Layer 12 of a small transformer language model trained on English Wikipedia (16 layers, counted from 0, width 128).
A neuron adds its activation times its output weights to the MLP's output. To switch it off is to set its activation to zero at one token and run the rest of the model.
A neuron's activation on a vector x is SiLU(gate . x) times (in . x), where the dot is the dot product.

Input weights of the MLP neurons that the questions are about. A number n stands for n times 0.0033.
n77 gate: 15 22 7 15 11 -34 16 4 -19 -19 57 2 17 3 12 -5 -26 15 -24 -23 9 16 -3 -1 48 12 -5 -34 -15 -57 20 -1 12 -32 2 19 10 0 22 15 8 -47 22 8 3 10 -5 -3 15 24 -10 -20 17 -31 -7 7 -7 6 13 -18 41 -19 -23 -5 3 10 -3 42 9 -12 24 23 13 -5 8 0 36 19 11 11 46 1 19 -1 19 5 -34 -24 -7 -7 -29 20 -3 -1 27 -15 -4 26 -23 37 -19 -31 -35 37 50 34 14 -5 39 22 -39 3 -12 -39 47 26 21 -52 -14 -17 12 1 -4 -1 17 -2 -5 -19
n114 gate: -18 42 -38 4 -3 -39 -4 26 6 55 35 9 12 20 -75 -21 -13 -6 -21 -36 40 -38 9 34 37 18 3 0 -12 -27 -17 -25 18 -10 -39 11 13 49 61 -5 12 15 23 -33 14 16 -5 10 -23 23 -32 -24 28 17 5 45 23 -25 -9 1 -55 19 -48 22 -3 25 -32 7 22 -19 -11 25 6 -17 -4 -11 10 -1 -10 -10 -8 13 22 -14 0 -46 -42 16 22 11 4 -25 7 -23 -5 36 16 7 6 -3 3 -32 -22 -2 -2 40 44 38 -11 15 0 10 29 66 3 6 -28 27 71 -18 4 -17 -25 -2 3 -10 -17 12
n125 gate: 64 29 -15 42 11 7 24 -19 35 1 -41 76 -39 26 12 -21 -14 -22 36 31 -7 -12 8 -37 -8 -42 -57 59 -17 -9 28 -28 48 -5 -61 -25 20 -34 -41 -29 -5 -2 -34 3 32 0 -21 41 -94 3 -32 38 -7 -24 -10 8 47 -21 53 9 42 -8 -5 -16 4 -13 -48 78 24 31 -51 51 8 -38 17 35 -25 19 -18 21 26 15 51 30 29 -22 -61 29 -27 -8 7 -16 -23 30 -24 60 2 -1 31 -1 15 25 -9 21 -25 63 66 -28 1 -21 8 81 -35 16 57 15 13 -5 -11 15 -11 29 -40 17 31 13 -27 1
n218 gate: 13 -40 30 19 -12 16 1 -17 -24 -28 -24 7 -14 -31 -14 -15 -49 -43 -10 57 14 -21 27 -3 -9 -28 -7 27 -22 48 -43 -60 22 35 9 41 -33 12 13 -19 13 -64 31 19 26 21 -10 -18 13 -41 -27 19 36 -35 26 9 -16 -60 16 56 13 -5 -58 -4 19 -62 -38 -24 1 -19 -22 -11 -19 -13 30 -23 -13 -39 30 -9 -36 -24 52 -41 3 13 4 44 70 7 6 -21 -3 -20 -59 -15 11 9 -66 14 23 -32 32 10 -6 13 17 22 42 -50 31 37 -2 13 -7 3 -1 -26 21 36 -31 14 44 -20 27 13 -52 -1
n221 gate: 17 -24 31 21 -24 -28 -7 -10 4 -29 12 -35 60 17 -33 23 -6 14 12 15 5 -11 -24 31 -20 -10 35 19 -17 31 19 30 26 -26 -28 -1 -10 17 -9 -23 0 38 67 -19 7 8 24 -17 42 -33 -4 -2 15 -71 -24 3 0 -19 1 -15 13 -9 -7 -6 -34 -12 -10 -26 15 42 -13 17 43 14 -41 37 1 -8 -1 -7 0 17 -31 17 5 8 4 11 -5 10 24 -38 25 30 1 14 -1 3 8 31 37 -3 -50 -9 -28 -21 24 44 20 18 -17 -75 -30 31 -12 -1 14 -27 -39 -29 2 1 -13 -12 -16 -10 20 5
n290 gate: 34 4 -22 -26 1 -55 11 3 -18 -11 18 -1 -33 7 -8 24 -48 3 -30 13 -26 -20 23 -4 15 25 -33 -3 -6 44 -35 15 55 16 -26 56 11 12 13 -33 -13 17 1 -19 -14 17 65 11 12 -15 9 3 -30 -25 -15 -1 13 13 4 20 -72 17 -45 -9 18 0 13 36 36 -27 28 29 -8 -41 -12 7 4 -10 17 48 10 24 37 -46 39 13 -34 -39 92 5 -7 18 29 -11 -22 17 -6 23 -33 -52 -72 39 2 51 30 -20 -21 28 54 -20 -49 48 1 -37 31 22 -50 -5 64 1 -25 -49 -3 6 1 12 27 -17
n306 gate: 4 35 47 8 -33 17 -15 -54 63 -13 31 4 21 -21 10 69 44 -20 45 16 -8 -16 -44 -17 20 14 -18 -10 -6 16 -17 -30 -4 -40 27 37 10 14 12 -33 0 -4 4 -7 5 -8 31 10 -30 -20 -3 -20 -31 -1 -12 -9 18 -16 11 36 30 -31 -1 -25 -40 50 -8 20 -49 13 28 0 -30 -16 40 -2 11 15 21 -20 -23 2 17 26 -2 -45 -28 -24 17 -3 52 7 19 51 30 46 23 -40 3 24 9 37 -6 -18 27 -37 -15 12 -21 23 -16 -32 -2 18 1 -15 -29 -11 33 2 6 28 -37 0 -14 -3 0 -7
n77 in: -16 -23 -30 33 -30 1 5 -35 -16 16 50 7 -23 -32 -2 -1 -53 -13 12 -30 12 12 -1 2 -5 23 21 -28 9 3 -31 24 8 34 -37 4 18 9 -4 -16 -20 -10 1 6 20 -19 -1 -22 29 -21 12 12 -40 -17 29 -18 -5 28 5 0 28 -17 4 44 -17 1 20 -1 49 -28 -14 10 24 -25 11 58 16 26 1 1 -15 43 15 38 -11 23 1 -29 16 2 -34 2 20 -6 3 1 -8 -27 -6 3 9 24 40 13 -15 -13 32 -3 36 2 15 -24 48 23 8 -20 -3 -23 22 -12 16 -8 60 0 1 -10 30 8
n114 in: 23 -22 -45 20 19 32 45 13 8 28 -17 5 26 6 32 -37 4 -5 14 -8 -55 5 -28 20 -2 35 -12 56 -6 42 -34 9 -1 -31 15 6 9 -13 18 7 4 -15 5 1 -26 -9 6 -31 -40 -34 19 -13 -17 45 -48 -26 5 -27 -7 2 16 8 -2 33 -3 -35 -8 18 34 -33 -6 -2 42 5 14 19 -1 -1 23 -22 -10 10 -77 -66 5 20 14 1 7 1 13 -9 19 6 -37 -36 22 8 -29 40 40 19 36 -4 -34 -21 -22 6 3 11 -16 -14 42 42 -16 -39 4 -19 -37 -3 -21 -3 20 39 -32 0 -31 27
n125 in: 6 -60 2 16 20 -44 13 7 54 -30 31 30 28 -20 2 -37 5 48 -20 9 -54 -2 7 46 39 -16 -21 8 -20 -26 37 1 -25 -15 30 9 16 -9 25 -36 -14 66 28 -37 2 -9 -19 -22 7 -14 53 33 -55 31 -46 -12 -8 6 -28 -2 -39 -48 -49 -40 6 -7 -12 -25 -36 -2 37 20 84 -12 -13 -10 -16 8 45 -22 -28 17 -19 26 17 -54 24 -15 22 41 3 -11 9 40 -3 64 -25 -3 -16 25 59 18 7 23 -3 -25 -22 2 16 -15 -34 -4 -13 24 3 7 11 -27 26 -33 -25 -74 -16 2 -11 -42 -12 -2
n218 in: -15 6 32 31 -17 1 4 -23 74 -20 -50 -29 20 -20 -72 -16 -26 21 -9 15 -7 1 -18 -6 -16 12 25 -7 -35 -26 -18 9 -10 -20 -18 -41 -22 3 6 20 22 -3 -5 5 0 -8 5 55 19 -3 -18 -1 -11 12 43 -26 5 -19 -27 22 27 1 -1 -10 -21 -56 -8 -73 -1 -22 -7 10 8 -16 -11 -44 -6 25 15 -18 -29 -19 -4 27 -1 19 21 1 2 -37 -1 22 4 -34 1 -9 -28 -6 -20 37 -3 42 18 22 -11 -10 -12 23 10 2 -37 24 20 -15 -20 -8 -28 7 1 25 15 15 23 29 -35 -19 21 -39
n221 in: -15 -43 -34 32 -7 -21 34 -17 48 0 -7 -34 15 -7 13 21 -15 -5 32 1 0 45 -33 73 17 -9 -24 11 -30 -10 4 14 28 -17 -46 30 -30 7 11 19 -10 11 32 6 51 -3 -18 22 -46 21 27 13 26 6 1 12 -10 -55 -33 -42 -60 -34 13 44 -8 -19 -34 -10 12 -9 -32 -36 -1 2 30 15 -7 -15 5 -22 14 -33 -31 -24 -21 32 -1 7 -4 15 12 -32 -16 -43 7 12 -22 -33 0 5 9 13 5 12 -29 23 1 16 -42 25 14 20 21 12 3 14 14 5 4 -37 -58 9 -4 -22 17 -9 -13 -2
n290 in: 47 -12 7 0 25 -53 -15 -24 -2 -10 2 5 8 0 -2 20 21 22 18 6 -11 -4 13 -41 -22 -15 -29 -12 -25 -19 28 4 25 -24 13 -23 -11 14 14 -5 45 9 -19 -30 -30 1 42 -25 -11 1 -31 -19 -13 1 -2 0 12 -1 -39 21 41 -5 49 -1 -1 -25 -1 30 -30 20 50 -16 12 -29 -1 -60 -23 -24 -20 42 -5 -18 -4 -7 73 -31 15 30 32 -26 56 18 -12 9 42 39 -8 19 -8 -16 -13 11 13 -23 -11 -8 1 -18 -31 -14 -34 -33 19 -1 10 25 -32 28 -18 14 6 -34 69 -5 5 -22 18 6
n306 in: -27 11 3 8 -21 9 -17 -51 14 -44 -33 -3 -35 -48 17 10 -23 -34 44 17 -6 -2 -23 15 18 -4 -22 24 -2 -23 17 35 -25 -1 -33 -6 42 -24 2 -19 29 -25 -5 -1 -6 7 18 26 1 11 -38 6 -21 27 -2 -11 5 -10 -30 6 23 -10 -17 6 39 -14 -7 8 1 58 48 -7 -34 -63 16 8 -26 11 12 -12 -25 6 20 45 -1 -14 26 -17 -20 -18 -3 -1 8 10 -2 6 -11 0 -6 -6 45 50 5 11 -30 1 -21 -24 -27 -12 11 -6 -25 18 8 25 -1 39 -44 -20 -21 -1 6 6 -11 -10 4 -37

Output weights of the MLP neurons that the questions are about. A number n stands for n times 0.0033.
n77: 10 6 3 7 32 -17 -2 5 9 -18 7 -10 2 -20 31 -25 1 10 -3 41 20 35 5 -1 -16 -20 -4 -3 42 -18 27 18 12 5 -4 -14 -29 -12 -35 26 -14 -13 -13 -20 -18 -28 22 1 -9 -6 15 17 47 3 -31 37 2 -14 15 1 12 -17 4 24 12 24 -6 -18 15 -26 13 -25 11 -15 -10 -16 -4 37 2 5 2 -28 40 3 -10 -16 67 -5 24 15 -3 24 12 -24 32 4 -8 8 29 -36 20 24 18 -27 -10 23 14 56 20 -20 -10 19 -31 16 -9 14 -1 6 15 -32 -39 4 -22 2 25 -17 2 -51
n114: 12 1 -11 0 -5 30 24 19 -6 39 -29 -55 -2 -24 8 22 -11 20 10 -5 -11 15 -13 9 40 1 34 6 20 -4 10 -11 47 -53 9 19 -10 24 -26 11 5 -29 7 -18 -37 -9 20 20 -24 10 15 24 -1 -9 -41 -12 -3 22 33 22 -1 -3 9 26 -20 -44 -36 5 0 -1 11 -28 8 1 13 4 42 -35 0 -1 -49 -16 -1 -36 -22 16 -31 4 5 3 6 -10 -17 46 -7 -34 10 41 -37 23 4 -23 32 -25 -28 10 -27 22 11 -5 5 -12 54 -17 51 -14 -11 -16 -10 4 -37 -27 -14 -10 -38 -5 -22 50
n125: -6 -16 47 -22 -4 3 -8 30 -8 -30 8 18 -13 28 1 3 -40 -8 25 46 44 -13 4 29 -36 5 -48 11 -15 38 -2 -10 48 -28 -13 -21 -14 41 0 40 19 29 -10 11 40 -17 9 40 18 -11 -11 -22 -38 -15 -59 -18 -8 -94 43 -13 3 56 -33 -19 1 -39 17 -2 26 4 22 7 38 -11 -6 -3 -43 -9 -27 -32 -9 31 0 31 19 -17 -25 -2 8 74 0 -7 20 -6 -18 -24 12 19 20 -2 7 10 50 -26 16 -28 -21 -8 3 -41 -16 -1 -1 39 -9 -9 -4 -6 -36 -12 15 0 -12 4 -5 -7 -16 36
n218: 18 19 -30 5 -31 -2 9 11 -9 -9 -16 2 12 -19 8 -39 -5 13 4 11 -16 21 20 1 1 -25 -26 15 -15 13 38 8 -3 -19 9 -32 52 -16 6 20 17 9 2 -33 40 -3 19 -6 19 20 -13 -20 23 9 0 8 25 -28 10 -12 33 -6 -15 36 49 -13 -1 37 -33 -48 -31 3 8 24 1 -7 -4 22 90 -24 13 -1 18 -33 -2 -22 0 -1 7 -4 -3 -16 -10 -10 3 10 15 -18 -37 28 2 8 10 0 43 10 -28 -8 -11 -3 48 -14 25 -3 -59 11 51 3 25 22 -16 0 -12 -19 9 9 36 -15
n221: -5 -10 6 17 1 18 -9 14 1 -36 -7 3 16 -3 18 30 19 45 -17 -38 -9 -12 21 -16 -3 -17 2 -54 -41 -11 -15 -2 -1 9 14 4 -5 44 -6 16 -3 -14 27 -4 13 -11 -2 -1 -17 10 12 17 48 -22 -20 -7 37 39 5 -13 14 8 1 45 5 -23 -14 12 42 7 18 25 15 -11 -44 -22 -35 -2 12 -50 -5 -3 10 -23 3 22 18 -40 10 27 -52 -3 4 29 28 -41 28 -19 29 35 -10 17 5 10 -17 3 25 13 36 -10 -12 -8 38 10 56 10 -19 -48 4 -25 -8 -31 -14 15 32 9 -17 -21
n290: 33 7 -20 -20 73 -73 15 2 9 9 -12 54 -6 18 4 29 -14 -4 -6 3 -1 -13 -22 9 -42 -22 22 19 8 9 12 32 -3 -9 13 9 34 -11 -10 -5 16 32 -21 -4 -3 41 -1 -9 49 -15 -51 -25 8 3 17 9 9 30 -4 19 25 -7 40 5 3 -2 -8 21 5 10 -11 -8 -3 -7 14 -6 -33 -39 -61 27 -3 -6 -8 -11 -6 0 -9 11 -40 7 22 -4 -5 -19 6 -29 -5 -1 -44 -13 -23 -69 17 -18 -7 -8 -11 -18 15 24 25 13 9 13 1 29 -5 -1 17 -14 45 -29 -17 -1 3 25 46 8
n306: -4 -19 -4 1 31 3 -11 -13 -32 15 46 -22 33 44 30 -17 -9 17 -25 1 -17 -1 2 -14 23 -6 15 -30 13 4 17 17 18 20 -2 48 6 -2 24 -26 5 10 19 17 4 6 13 -16 13 33 7 8 9 -5 47 -39 -23 15 10 2 -14 7 -24 3 -26 14 -7 -9 8 -27 -43 -24 2 -18 -5 14 34 25 3 18 9 -26 -24 -49 15 12 -47 10 6 -10 -35 20 16 29 42 -16 9 11 8 13 19 -18 7 29 19 5 32 -3 30 35 16 -3 -3 -26 -23 -10 23 17 28 -11 -5 4 -20 -1 -2 20 -1 14

Each question names a token from some text and the token that comes next. It shows the vector x that enters the MLP there. A number n stands for n times 0.063.

Then comes g, the gradient of the next token's log-probability with respect to the MLP's output, scaled to length 1. A neuron's effect is roughly proportional to its activation times (output weights . g). A number n stands for n times 0.0043.

"tion", then "s"
x: 0 -12 -3 -17 14 4 16 -8 -22 21 -11 2 -1 -1 17 31 -25 -3 22 -16 18 -33 -1 -9 -12 8 9 -49 1 -14 1 41 -2 10 -9 38 15 -23 14 38 7 -31 15 11 -10 -25 15 7 1 -14 -14 -37 -12 -5 -18 -8 12 -6 -32 10 2 -22 10 -18 -8 4 44 28 -37 -12 2 -15 -9 -4 -20 -9 -26 35 21 -1 21 -25 2 -9 -18 8 10 -18 -14 -8 3 47 -5 0 14 -6 -1 -10 -20 -19 -19 3 -2 19 -23 4 -19 -5 -3 25 -16 -9 15 -17 -36 -13 5 -8 22 -3 -2 7 -18 8 2 -18 -4 -26
g: 3 2 33 -1 0 22 -29 2 12 -7 15 5 17 -9 -15 2 51 16 3 -15 -26 -29 -1 -36 0 34 13 -6 9 -9 -41 -8 14 -5 15 -24 -52 35 13 -42 15 -7 -17 6 -8 -5 -23 -6 17 11 -5 15 33 -4 35 -9 -10 -31 4 -17 -33 -13 2 32 4 -6 21 -36 12 26 -6 17 -2 -31 -2 23 23 9 50 11 16 -13 -19 -21 2 45 0 25 -18 3 -15 19 -37 2 18 -17 -46 13 -4 17 -5 -6 -34 0 -5 -34 -10 -33 -1 -4 -18 30 26 -24 -10 9 6 18 23 18 -1 -14 -3 -19 36 -13 11 3
Switching off which neuron hurts the next token most? n306

"-", then "18"
x: -10 -24 12 39 34 -7 1 48 -8 -5 14 -5 7 18 -10 21 -17 4 5 3 -6 24 -40 12 -17 11 -21 5 -6 14 -7 35 -4 5 13 -39 10 -19 -1 7 -3 -5 -31 18 -2 12 1 12 8 11 2 0 7 -1 -14 -9 6 -20 -24 -10 -27 -10 35 11 29 8 7 5 3 6 12 -30 -4 -20 7 4 2 -13 14 20 -1 5 -1 -8 -13 28 -9 14 19 -23 -5 -44 -8 16 28 19 0 0 37 -3 -29 3 -32 16 2 30 -28 -1 -2 65 -4 -4 -29 -8 -30 6 -12 2 -41 10 8 6 3 -13 26 17 20 17
g: -11 -13 45 38 -53 12 -15 -24 5 -13 9 -25 13 18 4 19 14 -33 11 7 22 21 22 -24 10 41 -1 5 7 -5 -21 9 -11 6 -36 12 15 -6 -11 -13 -16 -13 21 4 -1 14 22 -24 -9 -16 -16 -19 21 4 -9 -16 31 -16 -10 9 -49 -36 -7 -2 -1 4 9 8 8 42 23 -2 8 -21 -11 24 -6 -31 18 -28 9 -29 4 7 5 -12 36 -8 34 -12 0 -5 2 -28 28 11 61 -39 -16 -21 15 14 15 -26 15 2 6 33 2 -2 21 -30 5 36 11 13 -17 -17 8 -22 14 16 16 -8 -5 -19 28 -45
Switching off which neuron hurts the next token most? n221

"==", then "P"
x: 5 8 5 -32 18 3 20 21 19 26 11 -21 55 -1 -26 8 -1 -23 -10 -12 28 -18 -11 19 16 -28 -1 12 -18 -10 -1 12 -27 4 6 -1 10 15 -12 -5 -2 -12 -32 3 -15 11 34 11 -31 24 11 -58 -13 14 -20 13 17 -14 -2 13 -8 24 8 -5 6 -34 -1 36 -26 11 11 8 -6 -4 21 -3 13 -15 42 1 1 10 -13 3 18 47 -11 -18 7 -1 13 1 4 -11 0 -18 8 13 11 -9 12 -34 23 -40 6 -11 -17 16 7 46 6 3 6 12 -25 10 -6 -14 -14 -3 -17 30 2 -13 -40 9 -31 24
g: -1 14 9 -7 7 -10 28 -20 18 19 -11 -22 4 -20 37 -5 -13 -49 -5 -5 0 -9 14 -24 -15 11 27 21 -1 -7 -28 1 -35 -14 34 12 -35 -40 -35 -6 19 14 9 -14 -20 -2 14 -4 1 -12 -25 40 9 -60 7 -11 15 8 -5 -2 16 -29 29 -34 16 5 2 1 34 31 -3 -21 -27 -10 4 35 5 23 -8 24 -5 20 25 4 -4 -10 -56 -4 -21 18 7 -8 -33 23 -22 -2 4 39 24 -36 34 -24 22 25 6 -31 19 -13 -9 14 5 -2 24 8 1 5 0 -25 35 8 -25 -16 -8 11 -18 -8 4 -13
Switching off which neuron hurts the next token most? n114

" It", then " finish"
x: -13 -35 -14 -16 15 28 -5 21 -32 40 1 -22 -3 -21 10 2 -11 0 21 -20 19 -26 -11 -4 -30 2 -10 -5 6 -5 16 -5 12 -5 7 23 20 -9 23 -1 7 8 -22 19 27 5 -11 4 20 -11 7 -11 -40 -24 30 -24 21 -12 8 -9 -43 -9 -5 -2 9 25 -6 0 -58 15 8 56 -13 8 6 9 28 -13 19 -11 -11 6 18 33 -28 1 -14 -19 20 24 -15 37 -23 -14 -7 14 0 -10 -13 -10 -1 -2 2 22 -8 -8 19 -4 2 11 -4 5 11 -21 -28 7 -5 2 44 20 -7 -8 19 8 13 -13 -38 -11
g: -19 15 12 -2 40 -34 0 -37 9 2 -27 29 -31 -9 16 3 -7 18 18 26 7 -7 -9 -37 15 16 32 -32 -31 -22 22 -24 -40 12 -4 -8 -26 -16 21 -13 18 -6 24 -18 -15 13 6 -28 5 -3 5 14 29 -3 25 -3 3 41 11 9 3 6 18 2 3 -4 12 8 0 18 -6 5 -23 -8 38 -2 11 17 8 -17 49 19 -26 -12 5 -17 -32 37 5 -8 -7 -27 -5 27 27 36 -13 -6 2 47 -14 31 1 19 15 -18 29 13 -39 -12 0 -32 26 3 -7 17 -20 7 10 6 1 1 -31 44 0 8 36 33
Switching off which neuron hurts the next token most? n114

"ities", then " di"
x: -9 27 12 9 -12 2 -41 -29 -13 0 -1 -20 4 11 -12 22 16 4 32 -5 -18 -7 -20 -44 0 0 -1 2 -48 -5 4 25 -16 -11 -2 31 7 -12 12 -19 -23 -23 6 20 -9 -49 17 -3 25 18 22 -19 1 -8 -17 13 20 18 -1 11 18 3 20 -22 -2 5 26 15 -16 25 4 -17 -25 13 -15 -13 0 27 17 -27 -14 -34 -12 10 -15 10 4 2 -5 3 -4 -13 -26 -2 -4 7 -3 -17 -7 -23 5 19 -6 3 13 8 1 -22 2 30 8 7 12 13 -28 -12 -8 -5 35 0 33 23 8 7 -16 -25 11 -21
g: -11 -23 10 22 28 9 26 11 -36 -9 16 -9 -36 -18 2 -26 -16 14 6 43 14 12 35 -5 -9 1 36 -22 23 6 49 -10 -11 -19 15 -8 43 -36 28 6 12 20 38 -22 54 14 -3 6 4 -7 10 -6 -34 -19 11 -46 -10 0 5 8 -9 -3 -35 17 24 15 8 8 6 29 -11 6 47 -23 30 -7 10 12 22 -29 1 -16 11 -15 -3 -26 7 -4 9 -42 11 30 20 -2 12 10 25 -17 3 8 -22 1 -36 -5 -8 -19 -29 18 6 -27 6 -3 14 -6 -6 -9 36 -18 -8 -2 16 19 -6 20 -42 -3 -11 -5
Switching off which neuron hurts the next token most? n306

" many", then " f"
x: 18 -2 -26 6 -16 -10 9 -9 -2 30 1 -15 21 -16 -11 -4 1 3 11 -17 -10 9 -8 14 24 31 5 0 9 -23 -21 21 39 -19 1 -10 -12 -7 13 3 -12 -10 -6 23 -16 -40 6 4 15 0 2 12 -13 13 -1 -14 6 -2 14 -6 4 3 -24 -1 17 -6 33 28 -40 -26 -5 14 4 -10 20 -12 22 7 60 -15 19 -4 3 -28 -6 -29 -11 -4 -11 -8 22 3 -11 4 12 -26 -10 1 -57 -9 22 5 16 9 -19 -18 -20 7 -4 27 -6 -26 -2 16 -33 -18 -1 -22 11 3 20 3 4 -19 -11 -13 -13 -17
g: 1 -21 48 26 40 -1 26 11 19 -26 13 42 4 -24 0 -26 14 -16 1 -1 -6 -11 13 -5 20 12 1 6 23 0 40 5 -25 29 -7 -7 30 -2 24 -11 1 21 39 4 -13 1 -30 -16 10 -11 12 -5 -2 -62 0 -9 5 25 0 14 -15 4 5 1 -8 -3 6 -4 -32 -18 21 6 0 -9 -22 0 -48 23 37 -7 31 -23 18 5 54 12 -16 2 26 7 -15 -5 -5 -17 -11 37 -5 5 10 1 0 22 -15 25 21 -8 -29 29 41 19 -18 -16 15 28 -6 51 13 17 -5 16 22 -6 -7 36 -25 -6 -22 -7
Which neuron, switched off, raises the next token's probability most? n114

"ent", then " on"
x: -12 -12 -8 -37 28 -5 8 1 -26 26 25 -1 19 -14 8 -8 14 -21 -28 -10 1 -8 -7 31 -13 26 19 28 19 -23 25 6 -36 -7 47 4 25 2 15 -3 6 -1 15 -7 -8 -8 -14 1 0 44 19 -2 17 2 -2 -29 -8 25 1 -1 -43 12 17 -9 20 -2 14 37 0 -52 -6 -7 4 10 -9 -35 -8 -25 41 19 -2 -34 -31 -37 -21 28 0 -26 -18 -9 -37 37 -22 -16 -13 -16 -10 7 -16 10 -6 -17 -8 20 10 -15 -25 -12 -22 7 -4 18 -37 -6 3 -7 19 -25 11 -5 -14 10 -2 5 -30 -9 2 12
g: -3 -5 18 16 -16 3 37 -25 16 10 -44 -12 -8 15 -33 -14 9 15 -3 6 -21 -19 -22 61 34 -30 -3 -26 -15 7 -19 -12 17 -2 -7 -11 -3 -26 20 15 8 -14 -10 22 -14 -5 8 2 -29 23 -16 -18 -18 11 -9 -10 -35 16 25 4 7 -21 -30 -24 19 9 1 11 -5 3 1 1 -5 46 -3 -5 32 -5 -12 23 2 1 34 -23 10 57 22 0 0 16 -3 17 -9 11 19 16 14 4 31 1 -8 11 -22 33 8 -15 -45 -53 -37 -2 5 11 -17 27 10 -9 6 46 -2 -28 -30 3 3 -28 -9 5 29 30
Switching off which neuron hurts the next token most? n77

" ex", then "ch"
x: -2 37 8 -13 -3 11 6 -9 -23 -17 -5 -19 11 0 -7 -9 -1 -18 14 20 16 9 -30 6 31 5 5 29 14 22 16 39 18 -8 20 -46 4 27 23 55 13 -33 -19 -6 -7 -9 17 12 25 -30 -20 20 14 4 -10 2 -2 -23 8 -17 -4 -15 -18 -8 -6 13 -4 20 -16 23 1 8 14 10 14 -14 -30 31 19 10 8 -48 -2 11 -26 -13 0 -29 -28 -26 24 -6 -20 -31 -5 14 -16 7 7 -7 19 -18 -22 24 12 0 17 -7 -16 17 1 -4 -3 12 -48 19 14 15 -12 -17 23 3 14 26 0 -13 1 -15
g: -4 -23 -37 2 -15 -8 -31 -19 4 4 -1 -36 6 -26 4 9 2 -26 -3 -13 -13 41 9 3 23 28 48 -20 -13 -7 -31 6 -8 20 -21 19 24 -13 -13 33 -10 14 6 46 -10 14 18 -16 0 19 27 13 22 -5 -4 2 -7 14 6 -4 -7 19 -18 24 -6 13 4 66 -12 8 -12 -19 -5 -12 -3 17 1 -1 -3 31 -20 20 -11 2 -21 6 13 3 32 -10 30 -6 -9 23 -17 -1 -10 -23 -14 -22 -27 -52 31 0 3 6 28 -58 -50 -38 -6 -3 -18 11 12 0 -10 18 -20 18 17 8 -12 -15 -9 47 -23 -3
Switching off which neuron hurts the next token most? n77

" into", then " in"
x: 1 -16 -3 0 18 -7 17 4 13 11 -3 -14 14 -2 10 -12 -7 -9 -15 14 -13 -21 0 6 22 5 -2 18 -16 26 -2 -6 15 8 -30 8 5 23 -5 11 15 3 -5 34 -1 -36 5 9 15 11 -13 -24 16 -7 -22 1 -7 25 -14 0 13 3 -18 -4 17 -6 5 -16 -26 3 -7 -8 -6 19 -14 8 24 -3 83 -1 21 -12 6 -24 -2 -2 16 -11 -6 -2 1 -2 -13 -15 -16 5 13 -18 -44 -15 23 8 13 -1 4 23 -13 47 17 25 5 15 -1 16 -31 -2 -14 -22 14 11 -1 10 8 14 14 -31 -1 -19
g: -13 -16 -21 27 19 4 24 -3 15 41 41 7 7 5 -37 24 -12 16 67 -37 -43 0 6 11 -13 -1 26 6 -18 -44 -3 6 10 -13 -20 14 23 -26 12 -1 -36 5 7 -4 20 -5 28 -48 20 -37 -11 -26 -9 -14 -3 20 -5 -8 5 -16 -5 -4 -15 -19 -30 -5 10 29 -32 -21 1 -14 1 11 3 -30 11 11 6 -4 -16 -1 -21 -8 24 26 -2 6 -15 -33 18 5 -4 -37 14 14 -4 -32 -24 15 -18 10 -17 15 6 -1 15 -34 21 2 21 15 -32 -33 -15 -35 -7 47 14 -15 16 13 -12 -13 -8 -1 17 13
Switching off which neuron hurts the next token most? n218

"70", then "-"
x: -33 -3 22 -7 10 -11 7 29 -3 -9 5 -22 1 -14 -14 24 18 17 26 -45 -14 13 -23 0 14 9 1 -29 -1 -4 11 16 28 -10 11 -25 20 4 4 -18 -10 -19 -21 -8 -21 -9 0 -1 10 14 27 0 22 18 -17 -27 -13 0 -11 7 17 -40 49 11 0 12 23 -28 -41 7 9 -28 12 -11 -2 -2 31 -12 30 3 1 13 -5 11 -18 -6 15 -16 10 -17 -15 -1 11 5 27 -6 -38 -30 11 -56 -9 -7 -20 25 -8 15 1 -4 19 53 -5 1 4 -19 -29 7 2 11 12 8 11 -5 -6 -10 8 -8 17 12
g: 28 32 -17 3 -19 2 19 31 -24 11 -9 -8 -24 -39 -1 5 -30 15 7 -2 16 -13 -10 -1 14 17 21 19 -19 -2 30 10 -22 -51 29 -3 -45 -20 24 3 56 -3 -2 -25 15 -9 -26 57 -9 14 -4 16 14 9 -15 -48 1 13 3 -9 1 -26 -13 4 -52 -17 -22 -10 -16 -41 -4 -19 -2 6 -3 -26 10 6 -4 26 21 -10 -26 -12 17 -21 -8 -20 -12 -31 11 -18 2 27 -28 -5 17 -35 -25 -1 14 -6 -30 -11 32 -17 -38 14 -6 16 -32 -6 -11 17 0 -22 -4 13 14 -18 -7 2 24 -20 -8 8 8 1
Switching off which neuron hurts the next token most? n114

" |", then " 9"
x: 21 11 -11 -1 2 -23 -18 8 -11 16 -5 -10 4 -2 23 18 13 17 -18 -14 3 -1 1 9 6 -1 -9 -34 10 -5 7 6 2 -5 -2 -20 15 14 28 13 -28 -2 -17 -3 9 65 23 -10 3 -13 37 -8 10 2 -1 -20 -7 13 11 -4 1 11 29 -7 23 23 -1 -30 -13 3 17 11 14 -14 -1 20 15 -10 28 -13 -19 -27 10 -15 9 -22 -5 -12 -29 2 -4 -7 -25 20 2 7 4 -27 -23 -20 -6 -18 -21 1 9 11 -8 17 5 35 -14 16 2 -17 -15 4 -7 2 -41 -4 37 5 0 -14 11 13 -18 13
g: 8 3 21 1 -15 -5 -32 -6 -27 -3 6 -20 5 18 3 28 0 8 31 -15 7 22 4 -22 10 1 31 13 -24 -9 5 21 -2 28 0 0 -25 -13 -17 -30 -6 5 -26 -12 15 11 16 1 -23 -27 -17 24 -1 3 -25 -13 -7 -11 -18 -17 -31 -36 -20 11 7 -18 -14 33 11 -12 13 -5 10 10 -16 19 6 12 -6 11 -37 27 -34 18 4 12 8 -8 -58 19 -5 53 -19 3 -3 56 -2 9 -5 45 -67 31 27 4 -10 -16 -30 0 -27 -19 21 -9 8 10 15 -10 -9 -29 10 -28 34 -18 22 18 20 24 -21 17
Switching off which neuron hurts the next token most? n77